Layer 6 of a small transformer language model trained on English Wikipedia (14 layers, counted from 0, width 96).
A neuron's activation on a vector x is SiLU(gate . x) times (in . x), where the dot is the dot product.
The model reads these tokens: "ev" "im" " |" " 3" "5" " |" " Re" "al" "ity" " T" "V" " p" "erson" "al" "ity" " |" " 1" " |" " 10" " |" " E" "v" "ic" "ted" " |" "\n"

The vector x that enters this layer's MLP at each token. A number n stands for n times 0.0058.
0 "ev": -155 66 19 -134 -41 -47 47 -59 1 6 90 2 76 94 39 -27 82 16 41 -24 -107 -36 116 -27 58 -134 15 33 83 -62 75 97 154 -147 -143 -10 -37 -160 187 -18 17 123 -36 -17 74 -87 27 105 78 -127 60 -18 88 68 -81 -101 -11 -97 44 106 -48 28 27 -44 111 1 -16 161 -13 -213 77 -164 -211 -156 -100 -42 -11 -166 -33 265 126 112 102 241 61 -2 -50 -11 -82 -144 -158 -96 -138 -139 -199 71
1 "im": -103 -8 -22 87 -106 -49 44 29 88 -60 -24 87 50 0 -208 -33 180 75 -219 28 -161 -19 9 -53 33 -96 -124 -68 -154 -158 -37 0 39 91 92 -101 72 -293 101 -154 -55 50 -46 -139 263 -126 -33 69 -159 -49 87 -105 106 20 37 -150 87 -6 334 8 -87 -169 -116 -82 167 -107 49 42 -65 47 105 -10 -2 -92 -12 -205 -64 -92 76 122 50 71 4 90 132 -80 78 31 -194 43 -19 -83 -22 59 166 21
2 " |": 58 97 -77 -39 34 -30 -244 -40 -79 -37 34 -46 8 1 -28 -124 56 94 86 3 -80 -8 -25 141 31 -42 -72 27 48 -15 -49 -40 -68 53 -105 -98 23 -55 97 10 28 81 125 80 150 -128 -43 19 35 -22 40 -4 39 -3 47 34 1 11 -64 21 -37 -95 113 16 13 -82 39 -19 28 -14 -68 -24 -51 -38 -18 86 -83 -71 158 -48 10 -92 -29 64 37 32 45 -137 46 48 -284 24 -23 -31 106 46
3 " 3": -35 -92 -15 -51 99 -122 -100 -83 -29 79 165 66 -93 -4 -82 -81 163 55 163 -81 34 54 179 -9 -33 6 -82 21 29 -1 -39 20 22 -62 -115 118 -54 -24 -108 1 100 290 -22 -117 35 -42 20 68 41 -49 -80 -46 20 113 -120 37 74 26 72 -59 119 96 192 -48 80 222 180 -9 196 -34 63 0 27 10 -131 -85 30 -98 73 -262 95 -180 -130 -1 -27 11 -3 -250 -210 -19 -34 68 14 32 60 -11
4 "5": -55 -63 -85 74 -10 -67 -14 -23 73 -4 -49 80 -18 -12 11 -140 56 24 55 -277 -41 14 101 29 49 24 46 45 25 -114 -42 3 -32 -68 -67 -4 98 -125 -4 22 -121 48 42 -26 52 80 59 43 120 -26 -96 -7 -14 156 3 30 45 78 3 -83 12 55 98 11 16 148 122 17 -7 -3 46 29 91 -85 -26 -100 29 -40 -28 -239 24 -214 36 82 83 -9 72 -391 -117 -35 -32 -84 -47 -7 114 19
5 " |": -27 16 -64 62 -11 9 -265 -84 -31 -11 20 -28 -31 66 7 -7 72 171 82 10 -79 105 -71 117 21 80 -33 -44 61 -53 2 89 -49 -93 -112 -160 52 76 67 -45 13 52 34 2 54 30 -59 15 85 1 -28 -31 66 -66 17 82 -75 -4 -93 -46 -15 -32 -4 20 13 3 59 34 32 -77 27 54 6 -51 85 50 -56 -89 106 54 59 -16 -5 25 158 2 98 -171 -54 10 -263 26 14 -31 119 -138
6 " Re": 12 103 57 -148 -111 50 -5 -81 0 -79 108 108 50 47 275 -89 93 64 91 28 -122 -125 -36 132 113 138 56 -30 96 31 11 65 143 -94 -190 191 -95 61 -36 -41 22 -122 -149 -117 129 -54 -44 185 60 42 31 211 -66 -315 -11 -18 73 17 -10 114 22 -5 32 -3 74 150 -36 -54 -32 -105 -24 162 42 4 -118 -73 6 -44 94 -122 19 -43 51 133 130 -63 125 -72 -116 -41 34 -216 -128 -49 16 -169
7 "al": 79 -27 22 296 107 118 37 -174 48 -60 90 14 72 -298 46 86 37 -149 -16 30 205 -98 -207 13 -141 -11 0 -55 165 -102 -12 15 -111 -128 -228 28 -9 6 -148 -32 -62 51 -206 -10 97 -205 -67 13 -34 -246 -71 88 -3 -94 -83 34 45 -79 114 -65 70 -44 -30 23 -5 -91 35 69 -58 115 -50 26 82 16 21 -33 -163 -183 31 -185 63 15 -134 11 -72 55 -52 -55 -203 -199 -69 -49 -212 124 -17 -89
8 "ity": 79 22 13 68 -128 28 19 70 94 -39 40 -76 -53 -203 45 -59 -158 71 218 -114 -78 -99 142 -49 176 -250 -12 -69 20 105 -28 -117 -144 36 -93 15 -31 -21 -204 -37 -25 -47 -163 206 83 -94 -41 -21 106 -149 -111 43 114 -92 -123 -155 40 -6 127 10 -43 33 -97 74 35 56 143 47 12 -146 -68 -65 163 96 23 18 -84 -197 31 -1 153 -39 -7 71 55 66 90 0 89 121 -193 -63 -120 -67 -136 -151
9 " T": 53 -59 97 54 41 -3 -54 29 9 -31 52 9 -20 44 -59 86 151 -37 -47 -31 72 -169 21 279 134 26 -32 -65 -124 88 143 -77 -58 -13 -50 10 113 27 -56 -2 -30 -2 87 52 30 -226 38 77 103 -64 7 44 52 73 -7 -106 -175 -37 51 89 117 215 -7 -58 -28 -35 101 53 126 -31 -22 -18 -38 38 -118 26 195 -50 123 -50 0 -272 -42 138 -42 27 258 117 82 -66 25 -96 54 -64 26 27
10 "V": -158 178 -8 157 -87 179 87 -15 -82 80 121 37 112 35 -33 -118 -60 -109 -22 -121 -1 -22 138 -27 -104 46 8 -173 -48 -165 57 125 178 -95 -71 43 -90 -97 -107 24 -119 -88 -111 123 -119 -175 -102 168 109 -28 56 -92 63 94 40 125 -122 -20 120 -52 -119 148 26 -49 128 158 5 151 61 25 -74 -68 -67 -78 -101 -7 89 -194 64 20 87 -160 136 55 -112 18 27 -36 158 -39 -52 47 6 -12 -149 89
11 " p": 17 36 31 297 -167 10 -121 -41 -26 -9 -168 -49 -2 28 11 -65 -8 189 77 30 -73 13 108 127 188 -108 3 61 -30 60 15 -117 -14 69 -15 16 70 -99 -4 -45 -193 -37 -84 43 46 58 -165 -16 -51 146 68 5 -34 -104 188 -21 -61 9 102 -51 -11 107 214 37 -104 149 59 189 -17 17 12 -46 118 -113 -132 -76 216 -86 103 -9 -76 -126 -126 -128 68 -2 132 23 -86 -62 130 -89 49 -22 -9 -19
12 "erson": -207 83 32 59 -100 65 13 -35 -53 79 -75 -29 -27 -101 -71 75 77 60 159 -152 48 -29 69 85 110 61 102 15 -186 33 -7 -105 -37 59 -245 -251 -159 -31 82 91 -201 109 -60 -44 97 -94 -31 44 50 -34 84 41 82 -180 6 -105 256 7 184 101 -70 -42 -123 -20 -87 111 122 36 -23 -69 180 112 -239 50 -37 35 30 -48 131 -136 45 -80 -50 98 20 96 -68 80 79 186 -24 12 83 33 63 -226
13 "al": -49 2 8 307 118 81 12 -72 -29 -44 -57 -12 57 -337 -38 132 161 -224 -42 -12 177 -9 -156 34 -134 79 -43 -43 69 -24 -1 96 -135 -89 -263 -12 79 -3 -123 -37 -82 -33 -235 155 47 -46 -34 14 37 -144 -103 -34 -9 -90 -69 97 -29 -72 184 -114 33 -49 -44 -25 -10 -49 20 108 -48 223 -77 -68 38 84 83 -107 -48 -201 13 -136 122 55 -109 -139 -126 49 -72 -55 -156 -178 -15 14 -111 109 -165 -243
14 "ity": 42 14 16 67 -146 44 21 30 1 -4 -29 -108 -40 -167 52 -51 -128 16 212 -116 -35 -22 142 -7 227 -264 -39 -70 8 121 -63 -124 -113 39 -85 -6 -50 -22 -167 -112 -9 -102 -163 239 93 -38 -61 12 116 -41 -131 11 121 -63 -125 -130 40 -4 135 -55 43 -29 -100 30 -8 85 102 20 11 -111 -44 -112 141 128 48 -58 -71 -140 57 26 123 -6 -26 90 66 61 85 32 143 154 -215 -25 -17 -42 -131 -189
15 " |": 1 127 -47 -54 11 -18 -239 -59 -115 4 62 8 37 6 15 -33 45 34 99 20 -16 -41 14 125 27 88 -50 -11 5 -53 -88 -92 -77 80 -99 -167 39 -24 32 -22 -35 32 60 36 142 -117 -63 14 59 -44 71 12 13 -14 66 -12 -80 3 -43 87 -52 -47 33 -37 4 -66 109 -51 36 -33 -79 -30 22 -37 8 16 -100 -84 168 2 -5 -65 -41 23 21 28 43 -127 -14 22 -297 26 -21 -12 130 -33
16 " 1": -23 -106 -20 54 94 -119 -88 -176 94 2 81 -7 -97 -37 -9 -8 37 115 238 -220 26 133 238 -37 93 72 9 34 -117 29 70 -73 64 -49 3 66 10 -28 -132 -10 43 130 6 43 77 -68 55 89 100 47 9 -4 -133 -7 -12 73 83 6 124 23 126 30 207 -111 111 186 53 -56 233 102 -10 -26 -95 -159 79 -108 -13 -11 24 -216 160 -61 -117 -64 62 -9 15 -71 -75 -54 -167 -116 21 60 193 -16
17 " |": -24 -15 -64 86 -8 30 -212 10 -61 -9 26 -4 -30 43 18 -46 99 110 148 29 -55 118 -78 163 45 197 -49 -87 89 -81 -22 3 -119 -57 -179 -141 23 38 75 -37 -4 42 -30 50 -10 6 -51 -22 92 -13 15 3 49 -50 -7 54 -75 0 -90 -15 -65 17 -59 -29 16 4 125 -13 19 -62 6 65 56 -69 96 52 -57 -137 107 107 20 -5 21 49 117 20 102 -149 -72 26 -268 40 54 -26 205 -133
18 " 10": 3 -26 -60 100 34 -13 -123 -64 -60 62 -41 22 -97 -117 38 -14 -16 62 108 -71 -18 -25 86 3 106 37 -62 -5 71 -96 5 -138 12 -43 -218 -108 -4 -113 -24 -2 40 16 -35 -34 46 55 48 61 50 -15 -92 -9 20 120 -50 37 134 59 145 56 22 46 115 31 -44 156 97 -63 92 -126 -32 65 33 -42 61 -49 57 -102 -44 -475 234 -155 45 62 -37 32 63 -323 -99 -82 -42 -57 -110 82 98 -42
19 " |": -27 -15 -51 107 12 9 -223 -45 -42 -1 17 -10 -41 66 15 -3 79 149 132 25 -46 104 -87 159 47 172 -23 -71 54 -70 7 20 -102 -99 -147 -156 17 105 80 -79 -7 33 17 20 27 1 -49 -12 84 -6 -3 16 25 -75 5 68 -90 -17 -62 -45 -15 37 -74 14 11 23 92 6 44 -64 12 75 30 -46 110 41 -51 -121 109 101 53 -9 33 21 162 16 109 -167 -52 -18 -255 65 52 -4 159 -177
20 " E": -10 -52 31 133 -106 -49 -30 -222 64 2 -96 -39 8 38 45 12 60 127 -96 -41 -92 -40 -131 212 132 39 7 -118 -44 15 -22 -39 211 -25 -237 219 32 80 -128 -95 97 -118 -16 50 22 -119 -87 107 24 -23 -67 105 -69 84 -77 89 -34 50 28 72 -89 96 225 -127 51 35 -29 -53 -7 -19 -22 154 227 45 59 155 185 -188 51 -15 -92 15 123 -73 51 -139 87 -5 -41 -82 -75 138 -266 -15 81 -143
21 "v": -19 64 -7 -10 31 13 -13 90 57 -31 19 -84 118 61 -28 -40 -50 23 -2 -11 -110 72 15 50 -84 2 -19 -79 19 -149 -111 104 6 -51 -11 83 -43 104 -168 101 -42 74 -211 37 -96 -88 17 76 70 -90 124 -20 39 41 56 0 -166 -3 24 154 -60 133 84 -2 242 -181 194 312 -7 -141 110 -82 -254 -156 -78 -143 73 -298 29 177 -40 -76 81 191 -35 9 -10 -58 -57 -138 -8 -94 -95 -65 -16 -169
22 "ic": -126 -145 22 -106 -300 55 -11 152 -31 58 -156 -5 -3 -8 278 -95 6 26 61 11 -12 81 -9 85 182 8 31 -67 -33 -65 -9 46 -71 -38 -46 53 132 -163 -32 114 -125 315 169 185 105 24 -47 -29 -66 -241 -14 -89 3 2 -113 69 65 28 176 -55 -59 42 69 106 38 17 95 -45 11 148 -147 -105 -11 -87 -48 -65 -71 -202 -19 23 139 -86 -242 38 28 -66 -55 1 -133 79 -98 -205 -142 16 -60 4
23 "ted": -80 83 98 17 -53 -12 19 53 133 -73 -54 -25 57 42 179 98 74 130 218 -77 32 4 -37 -78 -187 -107 8 42 -11 41 -51 -107 -11 -18 -247 -48 -129 -232 -49 -42 -189 46 -181 -160 45 -114 -49 -3 15 68 -155 101 41 3 -16 -133 14 10 158 -137 -79 -197 65 40 76 -60 11 113 28 81 -26 -81 131 100 125 110 -53 -120 194 -58 -58 -48 -56 184 -14 128 103 -120 -13 -96 -117 35 30 48 59 -108
24 " |": 0 99 -38 17 8 -32 -231 -44 -118 14 80 17 30 31 11 -46 65 56 99 23 -60 -57 -22 128 18 108 -51 -39 12 -73 -71 -73 -105 72 -122 -194 54 -32 23 -26 -26 60 74 41 152 -98 -59 -1 56 -3 49 19 0 -61 50 -20 -55 -6 -27 63 -29 -33 11 -27 15 -65 86 -44 59 -14 -59 -33 -1 -41 16 88 -112 -65 152 9 11 -74 -23 4 48 42 49 -146 -10 25 -303 81 1 -1 108 -56
25 "\n": 63 64 -49 -2 -124 -40 -212 15 -19 -56 57 6 14 -56 -15 -104 71 19 87 -228 -29 -90 56 96 52 -90 -61 -51 86 0 -80 37 -153 -118 -148 104 82 8 61 103 163 25 -34 125 46 -163 -45 -17 102 -6 103 -14 32 -100 40 -92 -106 69 10 125 -124 -93 193 160 4 39 -30 -62 147 45 -91 41 -142 21 -19 30 -225 -39 51 -103 77 -93 35 134 51 68 54 24 21 -66 118 104 -33 84 102 -128

Each question shows the input weights of one neuron of the MLP. A number n stands for n times 0.0013.

n74 gate: 110 70 -18 -37 166 71 130 -15 -141 112 -26 -102 15 110 -18 50 0 -149 -315 -64 -22 217 64 -281 256 -172 -183 113 184 33 -110 66 160 203 90 -212 -27 38 -23 -120 71 -106 145 -42 155 181 -68 -136 -254 -64 -125 63 -130 -32 133 -134 -43 38 -155 -130 -102 -65 -104 -83 -22 36 164 73 -4 152 -122 -225 -78 14 -41 -103 4 184 50 81 -81 -139 76 133 -115 81 -92 -106 144 38 -141 18 -15 -4 -30 89
n74 in: -31 17 -9 -186 -50 -162 -20 69 45 70 -3 27 42 145 6 41 101 -102 71 -113 23 66 -144 110 39 99 -101 145 7 49 103 -82 117 4 -50 -48 150 44 194 0 9 104 92 128 -21 -132 165 -9 85 -89 -125 -23 28 194 -93 231 112 -62 218 -74 48 16 159 22 16 217 24 -104 124 -224 -44 -163 62 71 257 -232 117 225 25 80 17 12 55 12 -88 -110 69 20 -27 57 23 16 169 45 156 50
Which token does this neuron like most? 7 "al"

n353 gate: 102 60 177 -173 24 91 -117 -15 -71 17 82 119 -57 131 -126 33 -100 -99 -163 37 -3 -114 154 5 26 -82 -8 129 46 270 -50 -9 60 -19 115 34 3 126 80 14 56 25 61 137 142 87 53 5 37 94 -79 58 -17 141 52 196 -82 8 87 26 -88 -37 49 -37 -198 3 -72 30 -89 3 -76 3 104 270 20 -133 50 0 -75 29 9 -125 -3 -154 -84 -117 -86 103 104 -47 -23 -131 132 -40 -53 -22
n353 in: -98 9 107 83 56 -75 -36 -69 -124 -35 41 93 -144 -91 -16 -66 -21 -17 -58 -80 -8 -14 51 80 139 -18 -8 -30 83 36 -82 -153 -125 -190 20 93 -35 -72 -23 3 124 -167 -47 77 20 62 -99 158 102 -156 50 -94 -13 -65 68 -109 -152 162 63 92 -101 27 -65 24 -84 106 68 52 -140 45 -96 -39 28 73 42 -77 24 -113 -19 113 -11 -200 -71 -126 -174 68 -100 135 26 -57 -84 74 109 -170 -70 77
On which three tokens does it fire most, strongest first? 9 " T", 23 "ted", 1 "im"

n24 gate: 200 -103 142 -54 -59 -67 105 81 -340 147 116 -131 34 40 -22 4 65 -303 -16 39 62 137 -16 144 -222 143 192 233 81 -299 -194 73 -29 183 -288 -61 -12 16 -134 -42 0 -271 8 48 35 -70 21 -96 15 -243 88 -58 -15 30 4 238 -148 -88 85 -72 -61 4 -29 -156 8 -90 76 -145 -150 48 -176 -94 -50 106 261 -151 -26 28 36 21 8 114 30 48 116 -172 -207 158 -24 -8 -17 175 -20 -140 94 119
n24 in: -53 75 332 -60 12 -186 -4 -132 -171 23 127 110 47 33 23 -104 0 -68 -191 -58 84 -65 -98 137 -170 280 -116 24 -28 -4 -78 -112 -71 -159 -146 -79 121 -228 -45 -122 226 -76 -93 -21 -153 52 -190 107 48 -8 138 -28 125 -78 299 68 -27 -91 -182 98 -67 109 236 125 28 157 -189 -183 -36 118 66 118 -188 124 193 -88 -65 134 74 -54 -124 62 208 -133 41 -71 30 -28 -41 74 185 338 -117 175 -49 -134
On which three tokens does it fire most, strongest first? 13 "al", 8 "ity", 14 "ity"

n29 gate: -69 -97 117 -221 -119 -65 -49 258 -153 24 153 12 83 -4 -140 13 -79 16 -143 40 -126 -65 8 -310 -84 88 43 12 193 -251 21 -122 -136 -143 94 -8 -211 -21 62 83 58 111 -175 104 29 -21 140 -238 -285 232 -121 125 19 137 -4 -98 -87 4 -144 -146 -83 -83 57 36 24 7 -199 -181 124 31 109 -336 -185 -141 -32 -201 237 77 -47 -29 -13 144 -16 -168 -125 16 -165 -119 219 116 -118 190 -167 114 -78 62
n29 in: -101 112 126 42 -50 -61 -108 180 -148 121 22 228 209 -73 -14 -55 53 124 -4 6 -57 -64 192 -118 -35 -30 -223 21 63 -78 -29 66 -199 -65 -36 35 -144 73 -79 28 -37 131 -153 -18 61 -103 120 -195 -292 121 -110 -14 107 162 47 0 100 50 -94 38 -73 17 36 -111 -93 -130 44 -248 28 115 38 -136 -39 -97 71 -116 89 -112 193 -109 95 -65 3 23 58 185 -132 -6 130 94 -276 102 -204 124 -108 54
Which token does this neuron like most? 6 " Re"

n271 gate: 117 149 -89 7 17 -290 -36 17 3 30 231 -178 -24 168 -155 -39 19 -31 18 -6 124 14 59 12 -148 81 89 -10 -177 92 59 -188 -42 231 -69 -64 -128 198 -66 144 16 174 7 -77 -50 59 50 -283 27 -76 75 14 -159 -146 -71 -34 -47 -6 -12 244 -10 -13 -35 100 93 -101 91 -80 37 280 -158 -31 72 -55 -110 -54 -164 43 -140 56 -227 -44 -47 -142 -21 40 -46 30 91 52 -164 -20 83 -50 135 7
n271 in: 187 80 -125 27 -21 -91 -11 -60 -97 111 24 -77 124 56 12 203 -121 45 59 -71 -36 30 123 11 -77 217 20 -24 -174 -87 18 -106 -25 126 -116 148 -78 115 -92 -21 -40 51 18 74 -36 78 0 -91 164 -140 99 -114 -137 94 -9 -39 74 -57 82 141 -189 -35 -76 -118 -24 19 158 -31 -173 195 -224 -67 81 -108 -54 -138 -84 -22 -43 93 -97 80 -12 -9 -177 -39 32 -16 -3 49 -109 84 61 -56 207 29
On which token does it fire most, and how strongly? 15 " |", at about 1.2

n123 gate: -163 42 130 -95 17 36 198 118 90 189 -52 84 52 -17 47 41 233 10 -256 62 142 43 54 -122 -113 -187 0 142 -33 184 54 174 -9 35 -90 120 -65 37 74 19 176 21 86 128 111 -99 63 -160 108 30 -117 -72 9 93 124 23 154 31 45 -3 65 45 178 -158 17 -123 -20 31 -117 69 -29 -237 -108 34 119 -43 79 42 25 -39 65 0 45 -9 -122 36 0 60 346 -138 32 50 -90 10 -160 -91
n123 in: 26 33 -26 3 -9 -160 -120 -236 -157 -12 145 -12 -103 -86 -52 121 -70 -15 168 84 -63 -48 31 246 35 159 -9 -74 -24 45 -85 -75 34 125 6 -177 53 -77 -52 -114 -114 73 -75 117 -11 -28 -60 77 77 -57 35 75 -6 110 167 24 0 -105 158 -3 -62 -128 -59 -132 -66 -118 230 -120 65 -108 -61 15 99 39 39 -18 -199 43 20 14 -50 8 -247 -51 28 27 91 -133 -211 -37 -13 -20 -66 -41 18 -20
Which token does this neuron like most? 13 "al"

n183 gate: 196 202 21 9 139 -177 64 81 13 -171 -30 -158 -118 40 -70 67 -100 -77 -80 136 99 39 -280 -19 190 16 174 122 34 -219 192 -103 20 129 44 13 36 -4 -70 143 -33 100 22 -84 47 40 16 134 4 -52 -66 -196 -49 212 53 181 25 -121 137 -46 -210 63 413 -50 -190 -272 48 -92 34 -196 -198 161 218 -81 349 -367 -12 19 -14 62 200 188 215 -28 80 -34 57 149 114 263 -87 82 52 -46 213 90
n183 in: -176 -127 19 28 -256 279 -252 -216 254 78 -102 184 244 95 73 -25 119 -72 -54 -138 4 57 -41 33 -182 30 -194 -91 -4 -52 -286 179 -79 0 -8 272 -21 -157 -78 -55 -80 -237 125 -115 15 -86 150 -70 103 20 109 24 95 -23 -140 -65 -168 -15 88 -180 94 86 -124 35 197 -36 29 -56 -28 -57 -19 167 -60 -335 -72 40 -143 -123 -57 -167 154 70 -173 -11 54 55 114 -21 -217 -139 121 -215 -40 -47 -69 -119
On which two tokens does it fire most, strongest first? 1 "im", 20 " E"

n111 gate: -6 34 -62 9 109 182 -88 -89 15 -45 -180 -12 6 19 94 16 -40 -125 174 -152 0 15 3 110 30 17 50 81 -73 -40 44 -64 -149 75 12 15 182 76 81 -90 70 39 89 53 -136 131 168 -93 36 59 -92 167 64 -59 14 -218 -343 144 -6 -48 189 36 51 15 -107 -79 82 -60 -3 -119 -35 -195 21 -23 55 -76 -109 22 -15 11 16 176 -66 -20 28 -78 99 8 119 122 219 91 -80 -68 15 88
n111 in: 11 -38 -81 50 -113 20 19 -50 133 -51 -83 45 76 -86 -43 81 -142 -123 167 53 64 112 -122 45 -55 8 -70 183 -25 11 -110 -95 42 -45 8 22 -32 109 -31 104 -21 68 8 60 -149 17 163 20 -3 -67 71 19 84 -208 50 -39 -27 21 -3 182 153 3 94 14 -128 -50 86 34 121 -61 -13 -141 39 10 75 -28 -99 40 -161 38 -69 -48 22 -174 17 -110 138 -222 -153 -128 -79 -19 109 -19 135 -58
On which three tokens does it fire most, strongest first? 10 "V", 1 "im", 0 "ev"

n296 gate: 86 -155 266 176 -123 229 76 -102 176 81 -56 -69 -89 -147 -11 39 -327 -197 51 -68 -30 171 -8 -123 -141 -21 -15 -74 41 -110 54 -334 -202 -101 12 89 75 55 269 37 -105 -8 23 -357 -237 84 104 -73 -15 42 -79 75 97 -136 153 -23 -96 -68 41 63 -11 4 56 -74 -91 74 108 137 -56 -144 4 -80 196 -149 76 105 -69 157 -41 -41 -195 -7 -56 -14 136 60 47 39 31 27 -147 29 -50 132 199 119
n296 in: 74 -27 17 131 76 -190 56 -43 114 -214 -128 76 -91 -139 126 151 -132 -53 7 -77 -25 -39 326 -93 -122 54 89 52 -177 21 -69 -114 -17 -244 -148 21 59 4 -69 -122 -31 60 -36 4 97 107 26 62 7 -32 -3 237 -101 245 67 75 -305 44 78 177 132 163 80 -132 -96 -51 -7 86 -92 64 -103 -137 241 -140 143 -166 -140 -115 56 -129 81 -123 -174 60 -51 84 10 34 -36 22 47 -51 -151 152 151 68
On which three tokens does it fire most, strongest first? 7 "al", 23 "ted", 11 " p"

n180 gate: 25 161 -150 20 101 -157 81 201 209 6 -20 -239 45 -64 -210 -209 77 -10 -205 72 -136 -33 -7 30 52 41 42 -188 167 20 -84 -206 6 -96 -255 -107 -100 -68 -34 -29 -32 150 -30 -102 -126 -99 142 85 52 130 -9 30 19 103 12 139 26 109 -126 -71 0 -228 -49 217 -17 -109 -20 55 141 41 -22 -167 -109 205 7 33 0 -30 66 -54 -75 -27 32 -50 7 -124 123 17 -10 13 -120 149 -50 -51 -84 57
n180 in: 3 -72 -27 -44 -10 -6 30 100 -140 6 -22 -54 83 -32 186 104 -134 9 45 -246 138 154 35 -85 194 157 169 105 3 -144 76 -45 9 30 -127 172 55 -90 -108 -168 54 -60 38 90 145 107 -69 98 -31 -63 -154 103 65 143 12 72 -31 80 222 122 -98 79 102 -15 -188 31 -58 -87 -99 -12 -72 38 3 56 28 -40 -57 -62 63 -45 39 194 -61 24 -23 12 -89 41 -128 157 -141 -3 173 94 76 182
On which token does it fire most, and how strongly? 23 "ted", at about 0.26

n219 gate: -111 48 206 -168 -20 167 -92 -16 -259 78 0 -78 -8 -70 -167 -29 -79 -8 8 -117 239 16 78 -98 -294 221 -105 91 76 310 164 201 117 -173 33 131 4 -112 -29 -118 196 -38 -130 -50 4 -62 -107 78 52 203 301 161 80 -149 110 -16 -35 202 -22 193 -190 20 60 -8 -166 173 -194 -195 84 54 -117 167 -64 155 101 80 39 175 3 -55 33 29 16 -27 8 139 15 -42 99 54 4 162 -159 -137 -118 -327
n219 in: 155 116 44 387 -50 -95 -13 -87 -110 -140 103 -204 93 -66 135 -16 -53 30 39 120 -72 76 255 167 -22 75 -168 48 -56 -257 239 -51 18 93 -200 4 -35 105 -73 107 -217 60 266 -171 0 -214 73 -21 19 -76 -3 15 68 150 -143 190 -81 143 121 48 -74 15 -88 -33 -129 84 -109 -28 -199 58 77 100 166 21 -27 -60 -142 -174 -41 -51 -59 -48 -52 129 -8 48 -86 85 -31 -85 -315 72 -76 -103 119 159
On which three tokens does it fire most, strongest first? 10 "V", 20 " E", 12 "erson"

n304 gate: 30 -203 -4 24 0 100 -132 103 -66 89 314 20 -35 220 -50 53 -181 -131 -4 -22 60 -64 -93 32 -90 345 -107 98 -39 79 65 111 85 -68 181 43 -120 193 0 74 76 -130 -179 -138 -245 170 87 -18 -8 76 36 -39 -150 96 -4 160 -225 26 -249 31 -152 212 237 105 -4 18 77 -200 -51 132 -252 108 40 101 8 51 217 72 90 -25 -66 -181 62 -135 -188 -137 68 -7 0 -16 -49 42 112 123 229 182
n304 in: -198 25 94 88 -17 -34 -292 59 -214 136 82 78 96 100 -24 18 -16 -140 -48 -214 115 -115 -138 149 -83 196 -299 37 101 -140 112 75 127 32 232 196 22 -17 -13 -21 -49 -197 -38 17 -104 62 15 86 0 43 -108 -114 -292 82 -36 38 -141 44 -100 173 -8 173 312 -112 170 98 247 -185 -13 145 -147 103 -51 99 -123 67 37 11 227 -211 70 -352 116 84 -92 104 56 4 74 -26 -154 219 38 115 266 158
Which token does this neuron like most? 10 "V"

n245 gate: 59 34 84 -49 -5 -166 -48 -124 -90 -39 -15 76 -27 -54 31 -41 -56 107 -52 -2 52 15 86 -65 51 66 -58 -105 -37 100 -61 13 35 214 83 61 49 -131 -3 -41 59 87 15 0 136 -34 84 -78 -168 88 14 -7 -14 -22 -85 78 34 -47 -138 -121 -20 63 -9 -132 -2 89 13 -100 27 -135 -163 -199 -40 -96 -25 141 -24 103 -117 -61 -88 -14 115 144 -21 64 -43 4 114 -140 -22 17 68 31 23 0
n245 in: -32 -54 -35 82 -50 -90 41 179 39 -100 91 -53 15 -7 -56 -104 154 -99 -65 -2 29 -47 18 16 18 38 67 51 33 -25 -103 72 -17 14 -80 -60 -35 39 -34 121 120 -14 -124 -104 41 2 -25 -103 9 34 -137 -7 -79 -20 -2 81 -31 57 -18 81 -48 -74 57 -77 29 -12 -18 27 24 -21 -37 59 16 -169 -88 -136 -131 -97 -19 -41 123 57 79 -159 95 104 -13 35 7 -14 -34 -73 149 -87 25 -11
On which two tokens does it fire most, strongest first? 16 " 1", 3 " 3"

n203 gate: 135 -160 -76 83 55 234 -105 -50 40 -153 179 89 -45 -26 -96 -90 -170 54 9 135 21 -42 -25 -82 -4 118 -141 -118 -144 -4 38 203 -43 -116 -55 16 -9 253 -148 -77 246 -211 75 64 -271 -21 159 38 25 54 34 33 28 -238 8 -92 -101 98 -140 -154 147 129 -74 171 33 -145 -21 15 33 154 212 206 17 -23 279 0 195 180 -149 192 -99 15 122 16 -56 -229 95 133 -199 182 386 123 205 -166 34 -95
n203 in: -265 -49 77 -38 -4 -115 -73 -167 -333 281 -37 62 56 183 22 319 85 -91 -32 -76 46 -169 -89 -7 266 -40 -70 -34 121 -57 -27 -288 135 -49 293 -19 83 -153 50 -4 127 0 -126 -179 -24 111 -122 0 -249 176 -100 -57 -115 -148 -72 -99 -238 -65 0 74 -7 -118 39 -37 -103 153 -113 103 -72 94 -84 -108 -136 -104 -172 83 -62 -79 -76 -107 -51 14 -34 -76 141 -41 -203 -10 8 -159 -27 -87 81 144 -58 4
Which token does this neuron like most? 8 "ity"

n137 gate: 50 59 -100 -52 -67 -38 158 -73 -47 -158 149 -131 126 53 -50 75 -219 3 -122 -31 -63 -203 -25 -6 -195 -3 60 184 138 28 35 -32 110 208 32 123 -155 25 14 122 60 40 -35 -117 -22 134 6 -70 69 -238 -22 -124 16 87 29 -209 -217 -88 16 30 -129 182 42 81 45 -105 -18 -171 -172 0 144 -88 -66 36 42 107 67 81 -299 88 -187 177 -41 -108 -250 -72 53 -178 35 -32 52 90 0 -17 -63 -60
n137 in: -153 129 -104 179 -13 -41 -33 -265 -68 12 19 -16 192 39 209 33 -70 63 -62 -108 -3 -99 129 40 -44 -84 -238 189 -41 126 16 66 77 61 67 56 56 62 48 15 27 174 -63 -23 14 30 144 81 122 -261 -80 -160 24 -3 110 -152 -74 -18 89 176 -65 123 -56 93 -133 -104 91 -88 -106 -36 198 -6 -69 -56 136 50 -106 -63 48 -3 -180 40 46 27 13 -6 9 -36 -129 155 6 60 -48 -9 -176 -154
Which token does this neuron like most? 21 "v"

n254 gate: 60 -71 -4 -104 106 97 -58 -175 -187 -53 -22 268 4 -94 132 186 -171 -25 238 -106 63 -38 -21 90 -25 107 -129 -70 -50 -142 -43 -182 39 -157 411 82 265 -43 -13 -221 247 0 113 99 -46 222 0 -88 79 210 125 -108 -190 -41 197 -155 212 -162 49 -61 164 -81 51 114 -122 11 -116 140 -75 -119 44 76 -146 -78 159 100 0 196 -24 110 48 57 4 130 -138 -107 -103 -163 205 64 48 168 253 276 -152 -227
n254 in: -163 27 -109 19 237 -122 -65 -163 15 -11 -31 111 -76 -56 60 101 -134 140 125 179 -137 -90 68 -35 134 99 290 165 -112 -35 48 -73 -62 13 -87 38 36 153 59 61 245 115 -254 8 -124 240 -36 54 -108 63 74 -93 -298 -34 15 160 -57 -73 305 15 134 -133 44 -126 133 101 64 29 104 255 7 118 198 -95 62 -66 56 -98 -104 134 28 68 -149 -66 -136 134 144 0 -147 -227 231 67 -94 64 154 37
On which token does it fire most, and how strongly? 16 " 1", at about 0.67